Layer 2 of a small transformer language model trained on English Wikipedia (9 layers, counted from 0, width 64).
A neuron's activation on a vector x is SiLU(gate . x) times (in . x), where the dot is the dot product.
The model reads these tokens: "sh" "ly" "," " before" " being" " sh" "ot" " in" " the" " e" "y" "e" "-" "s" "ock" "et" " and" " the" " sp" "ine" "." " They"

The vector x that enters this layer's MLP at each token. A number n stands for (n - 500) times 0.0032.
0 "sh": 403 560 611 592 644 507 533 339 314 491 417 506 154 490 438 450 351 411 198 505 447 504 858 510 308 525 275 852 572 463 529 520 634 306 572 503 349 446 472 440 414 573 562 412 439 546 532 513 451 484 628 490 481 516 681 422 656 592 457 467 527 433 621 361
1 "ly": 323 422 610 544 743 506 345 528 538 544 355 602 420 533 465 455 560 478 164 423 547 532 849 483 276 580 367 755 508 384 469 611 476 433 592 566 227 297 609 419 354 648 486 393 370 535 651 435 550 622 551 495 423 449 667 485 468 635 505 549 456 462 473 634
2 ",": 21 289 459 502 547 474 588 751 502 509 398 464 403 543 633 525 591 382 487 440 365 511 446 535 428 594 461 587 524 396 426 627 563 520 512 530 491 671 419 339 485 580 485 563 493 547 481 583 658 689 510 596 473 568 633 585 416 556 546 441 653 451 307 454
3 " before": 148 149 563 554 571 567 599 729 477 464 507 361 378 510 546 532 571 322 363 451 443 542 461 545 432 444 387 512 480 365 512 600 365 470 557 460 274 496 405 453 452 561 599 325 502 707 318 509 508 617 532 524 500 439 614 569 444 557 516 445 414 528 535 557
4 " being": 218 95 600 608 464 478 701 650 547 385 465 526 496 592 613 521 647 416 474 586 470 568 470 512 404 500 444 542 495 438 534 657 520 463 666 467 242 313 493 491 434 580 588 443 510 621 392 539 576 661 645 512 572 423 578 461 477 502 561 430 610 556 493 680
5 " sh": 371 289 574 576 559 551 502 535 196 540 590 455 300 392 425 454 407 530 309 501 478 506 447 576 391 440 414 626 434 428 606 509 434 498 586 357 333 499 232 426 442 491 666 313 454 495 270 469 339 502 693 508 567 443 589 497 580 551 417 461 614 492 590 545
6 "ot": 460 505 576 632 636 577 263 629 604 520 556 694 275 555 536 570 301 413 265 517 561 358 523 510 426 528 372 625 451 620 759 680 423 517 426 747 328 413 576 421 469 264 336 394 528 550 418 479 434 657 774 602 459 481 637 466 518 580 614 603 492 638 504 507
7 " in": 226 124 395 508 505 736 636 742 459 379 444 484 511 480 553 479 557 338 391 452 395 426 450 495 454 499 499 647 495 439 548 498 552 508 612 563 290 573 370 445 462 448 434 579 586 610 416 590 447 515 488 398 563 539 660 535 483 442 525 434 505 640 610 580
8 " the": 60 255 561 474 473 649 534 703 545 421 486 470 523 402 485 437 613 503 508 514 380 372 477 439 577 511 549 447 536 594 539 479 593 525 523 439 322 383 438 435 498 571 497 564 577 532 302 630 228 681 511 589 605 516 508 484 516 452 505 539 657 516 509 529
9 " e": 510 209 384 461 718 818 545 728 339 355 555 463 575 454 601 441 524 536 384 487 359 445 506 544 482 560 473 454 464 364 512 570 518 403 492 366 347 401 434 528 357 524 400 561 462 568 423 532 405 567 490 497 605 506 648 500 471 421 551 351 681 539 537 360
10 "y": 536 445 522 627 522 648 456 753 548 444 419 623 650 696 520 580 615 369 468 530 409 321 436 416 807 464 549 459 531 281 500 637 309 639 766 401 253 545 450 413 423 570 508 347 323 436 416 523 552 457 429 524 478 597 661 523 485 415 490 633 689 437 575 555
11 "e": 453 545 617 276 405 616 441 573 481 339 506 642 215 708 654 555 577 431 590 505 506 417 323 410 568 609 574 607 521 351 474 565 305 548 459 350 311 582 384 713 438 498 442 575 449 507 637 431 853 730 321 536 598 419 406 617 556 595 526 532 710 453 661 491
12 "-": 496 421 492 522 803 676 508 504 337 526 362 528 200 454 645 744 576 630 494 453 472 566 420 582 562 496 580 596 551 486 613 388 365 674 414 652 582 394 546 508 434 514 454 478 453 252 551 515 652 702 350 291 509 648 586 549 516 470 472 433 705 547 739 652
13 "s": 469 408 497 514 557 442 415 535 310 521 273 732 400 539 515 615 457 664 637 588 547 622 439 185 462 578 515 462 501 340 357 293 699 378 559 596 280 702 491 423 466 621 626 538 435 445 578 527 450 365 669 505 481 395 584 685 524 465 702 458 577 525 637 459
14 "ock": 306 574 442 627 480 377 313 651 424 451 565 634 504 565 490 579 508 637 425 261 701 707 523 576 491 743 381 594 497 666 431 420 526 646 628 467 259 627 572 351 411 560 563 412 512 342 761 522 490 486 504 631 431 321 455 477 601 530 525 352 453 623 598 614
15 "et": 304 719 489 640 629 518 366 586 418 507 443 572 396 693 427 562 450 626 341 468 615 639 665 508 369 610 521 824 283 765 593 527 632 469 514 613 438 477 487 578 656 671 561 555 394 428 512 357 628 726 361 641 552 481 282 723 624 580 587 286 527 706 540 517
16 " and": 113 287 536 502 515 620 725 788 577 442 424 475 574 510 591 483 654 474 399 512 399 455 429 519 466 540 518 489 506 468 518 569 519 401 447 506 303 540 437 519 418 529 516 457 511 576 413 656 422 747 509 584 589 509 639 540 500 419 497 449 641 528 444 513
17 " the": 58 275 569 471 464 658 528 696 545 412 488 474 520 400 490 437 619 513 510 513 377 342 485 458 585 500 558 438 545 590 538 487 592 528 516 446 326 379 452 444 501 576 486 579 584 523 316 640 241 683 498 588 613 516 508 488 522 451 503 548 661 505 499 527
18 " sp": 543 404 393 648 524 591 577 495 166 485 652 443 310 422 349 506 492 575 462 380 390 580 457 657 463 518 422 688 425 441 611 451 608 558 641 409 385 579 424 521 381 431 655 391 515 349 243 604 484 481 622 496 642 408 539 484 581 580 521 428 686 540 515 535
19 "ine": 420 522 392 478 651 363 389 593 619 549 680 571 284 478 314 574 442 449 216 374 549 530 545 420 474 718 329 657 461 724 550 537 503 393 657 501 248 208 453 494 576 459 518 727 660 464 493 558 625 591 490 556 519 434 612 513 403 551 562 471 464 680 291 484
20 ".": 292 404 600 639 748 319 379 593 517 552 373 530 362 637 661 475 379 444 404 492 637 490 605 567 472 459 525 525 429 485 576 350 312 596 418 651 555 746 343 486 469 647 453 843 629 279 335 742 496 608 572 575 299 474 588 705 390 557 478 417 682 460 527 555
21 " They": 284 317 610 593 570 486 571 580 484 347 524 604 585 564 505 586 481 492 373 626 461 488 435 510 211 560 445 523 545 341 477 470 444 521 449 277 208 384 531 571 398 617 468 328 466 661 365 552 476 623 636 578 486 352 452 388 411 707 607 599 709 492 457 625

Each question shows the input weights of one neuron of the MLP. A number n stands for (n - 500) times 0.0018.

n111 gate: 449 326 577 240 332 492 333 439 520 509 523 514 580 492 478 439 455 583 574 578 493 561 340 405 347 483 300 383 433 511 451 433 558 620 368 382 348 301 593 361 430 574 554 285 530 469 561 273 407 395 496 451 438 384 487 500 374 309 716 590 573 382 629 433
n111 in: 479 430 364 465 506 492 384 488 632 571 372 509 631 306 571 610 501 525 658 270 723 488 267 491 538 595 478 459 518 540 548 533 594 443 484 621 487 451 454 428 468 489 528 628 438 583 422 318 522 322 877 580 634 383 548 505 491 508 558 393 562 265 498 531
Which token does this neuron like most? 13 "s"

n112 gate: 473 369 520 433 458 360 495 616 557 448 602 583 477 466 460 678 487 627 467 601 672 517 414 369 374 319 519 300 469 509 472 625 664 734 734 350 539 735 413 404 579 371 612 400 540 820 413 553 488 278 657 407 470 640 658 683 146 544 415 558 376 447 318 472
n112 in: 550 218 554 448 576 362 652 546 510 405 728 335 476 598 467 361 427 586 559 480 333 289 321 727 465 380 458 543 400 578 391 545 585 296 400 439 361 378 593 400 388 497 415 481 676 637 566 500 417 594 335 426 526 386 671 548 404 491 508 428 537 638 514 591
Which token does this neuron like most? 3 " before"

n21 gate: 525 421 254 557 638 592 550 402 805 746 476 403 558 684 495 582 525 551 749 477 328 583 570 452 794 383 593 530 510 434 409 555 567 384 496 401 595 557 652 578 709 412 426 357 169 678 448 675 372 431 468 507 535 462 399 480 599 464 255 563 394 455 477 647
n21 in: 428 728 381 442 424 578 352 455 670 572 308 352 617 655 545 513 284 562 448 505 424 442 343 561 462 656 334 515 429 628 603 337 380 504 437 512 509 378 591 381 466 653 465 706 416 456 423 373 604 644 372 553 721 570 276 354 585 676 639 424 396 501 704 357
On which token does it fire most, and how strongly? 5 " sh", at about 0.27

n16 gate: 615 400 429 359 231 527 629 397 339 457 625 521 529 541 738 703 402 255 548 584 506 552 467 269 374 659 623 262 605 590 452 371 624 632 544 227 757 702 310 535 357 572 557 167 456 554 269 438 471 295 394 425 595 561 418 637 392 349 450 623 485 292 444 378
n16 in: 436 393 701 420 555 402 592 499 497 597 313 549 434 511 470 685 585 685 516 413 735 430 554 385 663 348 383 386 519 500 680 746 323 394 391 477 575 448 656 626 648 530 601 579 538 430 334 507 461 471 588 469 603 527 592 669 516 496 335 383 665 642 634 476
Which token does this neuron like most? 14 "ock"

n9 gate: 539 535 311 651 265 525 376 488 471 446 692 523 414 235 471 472 637 355 349 437 581 471 428 763 184 279 402 366 610 503 440 493 556 654 621 363 558 543 434 629 424 592 416 699 544 637 486 417 730 478 591 412 511 342 515 412 636 475 464 640 436 582 411 504
n9 in: 522 435 535 486 484 432 527 556 499 666 467 685 567 564 593 435 628 330 324 487 364 474 318 664 494 555 461 530 648 394 490 340 570 490 416 605 458 345 513 465 607 557 409 607 428 511 287 337 584 574 521 397 401 348 482 446 646 171 743 501 679 515 509 412
On which token does it fire most, and how strongly? 21 " They", at about 0.14

n17 gate: 445 692 555 454 290 293 628 342 557 475 401 385 529 588 507 621 540 378 401 405 239 216 484 643 341 466 402 683 509 510 610 695 457 716 423 436 438 488 377 738 572 708 353 442 527 608 467 514 533 529 382 469 344 481 483 386 691 516 475 290 421 571 411 857
n17 in: 533 596 567 424 432 601 629 533 696 656 710 524 578 536 384 371 259 689 471 547 798 426 454 415 550 512 617 607 541 676 598 575 561 442 462 481 458 335 538 504 516 547 458 312 456 338 385 370 361 658 398 291 318 571 411 528 577 432 563 696 479 501 424 339
Which token does this neuron like most? 15 "et"

n97 gate: 607 341 486 436 435 457 453 440 288 639 436 546 359 211 645 632 517 477 445 626 435 663 632 408 439 355 464 420 699 582 376 576 603 470 357 653 507 409 617 426 345 433 570 510 563 306 439 317 529 383 489 373 619 323 482 689 400 543 455 643 390 303 534 373
n97 in: 612 426 302 478 593 307 582 507 377 534 470 539 396 431 281 601 488 480 586 584 439 453 510 315 602 466 556 703 530 708 470 521 500 480 374 327 317 388 410 500 609 347 677 462 334 503 527 132 355 491 451 402 420 413 570 347 544 400 399 592 579 391 491 565
Which token does this neuron like most? 0 "sh"

n55 gate: 370 351 410 298 487 509 417 560 315 499 675 578 630 575 418 488 690 626 473 479 327 577 693 378 631 449 605 310 442 568 527 660 464 243 473 282 480 538 443 639 454 550 630 495 759 494 449 350 452 350 528 628 475 387 421 354 644 588 708 371 408 645 460 417
n55 in: 626 536 372 446 282 275 682 567 637 520 484 627 611 511 515 307 237 456 471 579 524 508 469 519 424 738 346 499 270 576 366 374 590 485 576 472 574 725 506 379 464 448 612 463 348 476 340 565 495 553 662 462 467 388 450 731 441 491 611 408 488 719 495 382
Which token does this neuron like most? 12 "-"

n7 gate: 636 328 475 446 574 582 625 547 599 334 323 494 437 353 500 480 637 551 598 447 421 425 618 672 465 298 458 534 418 635 486 559 490 388 528 548 711 427 551 618 434 366 252 353 666 435 192 520 331 570 596 534 365 365 495 505 411 473 514 402 435 759 572 486
n7 in: 466 522 315 512 544 441 244 406 557 440 412 485 648 519 412 436 553 532 451 495 567 507 489 809 475 311 271 493 489 385 506 403 575 652 334 446 601 338 513 515 469 682 431 515 516 751 392 652 460 454 516 463 362 513 449 580 637 585 343 444 465 346 452 483
Its three highest activations, in order, are on tokens 11 "e", 13 "s", 10 "y"

n100 gate: 509 441 404 448 356 474 454 388 686 530 384 424 675 647 334 498 630 534 642 310 366 606 665 527 643 392 669 513 548 619 383 466 494 479 684 402 539 674 449 405 548 420 441 345 531 542 624 480 446 491 258 571 327 474 637 550 523 618 679 263 698 520 617 595
n100 in: 468 684 520 587 505 461 456 275 568 356 153 486 320 498 509 605 456 352 427 490 614 431 400 433 426 564 475 423 581 604 370 613 490 434 510 308 520 519 655 513 440 587 605 494 438 487 471 420 586 511 554 519 592 647 377 698 592 589 513 640 624 375 483 741
Which token does this neuron like most? 9 " e"

n81 gate: 640 448 340 650 37 526 456 613 348 495 665 520 505 401 504 452 460 538 387 617 395 782 470 680 400 829 600 522 339 878 437 465 553 719 358 266 825 326 448 628 495 456 743 536 376 710 473 430 614 521 506 446 439 417 572 393 732 596 490 520 436 463 535 469
n81 in: 329 615 524 532 501 568 526 434 392 287 746 416 521 831 510 697 629 621 474 706 595 532 495 400 553 538 530 533 286 470 519 449 406 462 676 388 358 495 588 591 407 322 459 334 461 514 387 594 325 493 463 451 534 477 340 367 375 608 493 549 301 522 419 529
On which token does it fire most, and how strongly? 18 " sp", at about 0.35

n41 gate: 493 428 473 493 511 524 520 448 423 245 430 550 474 409 548 478 351 642 621 584 515 418 379 245 598 449 376 436 326 700 643 372 443 483 533 208 483 417 458 546 301 616 659 331 561 329 430 638 530 173 510 587 604 646 585 670 436 607 503 600 508 438 501 308
n41 in: 482 446 507 385 600 537 766 503 384 557 421 640 571 220 533 357 370 619 587 494 512 499 567 560 293 461 557 458 381 450 456 600 631 534 416 223 698 439 385 470 474 527 530 511 546 548 475 506 194 528 787 476 475 558 604 542 465 401 391 457 436 375 477 526
On which token does it fire most, and how strongly? 5 " sh", at about 0.74

n90 gate: 511 439 525 371 513 436 459 528 541 560 204 696 677 464 571 417 549 454 500 582 540 378 430 340 602 259 563 606 453 301 475 695 531 422 575 531 590 594 554 540 453 528 361 437 630 571 529 513 404 366 305 515 418 577 724 647 497 645 447 683 462 399 328 608
n90 in: 568 491 769 502 455 497 438 475 564 518 363 707 639 570 545 514 465 402 622 752 544 455 452 437 436 301 394 551 356 461 454 390 546 407 412 534 535 624 296 616 525 517 594 441 423 629 370 368 406 433 535 514 485 817 377 581 640 614 520 482 404 482 427 822
On which token does it fire most, and how strongly? 19 "ine", at about 0.44

n69 gate: 452 520 500 496 514 404 604 448 530 791 464 385 591 441 422 476 453 463 491 602 545 514 456 437 221 577 514 385 480 532 316 515 622 575 422 797 439 510 591 446 472 403 454 452 419 583 624 455 526 465 701 443 458 531 492 582 786 459 674 431 432 534 408 521
n69 in: 585 512 415 523 393 506 303 421 460 483 408 559 470 509 339 499 667 556 487 809 505 714 486 413 659 580 500 703 549 410 333 556 506 491 486 426 599 569 465 469 347 522 527 286 449 487 454 463 649 368 574 521 234 660 574 516 526 521 517 402 531 325 542 708
On which token does it fire most, and how strongly? 13 "s", at about 0.61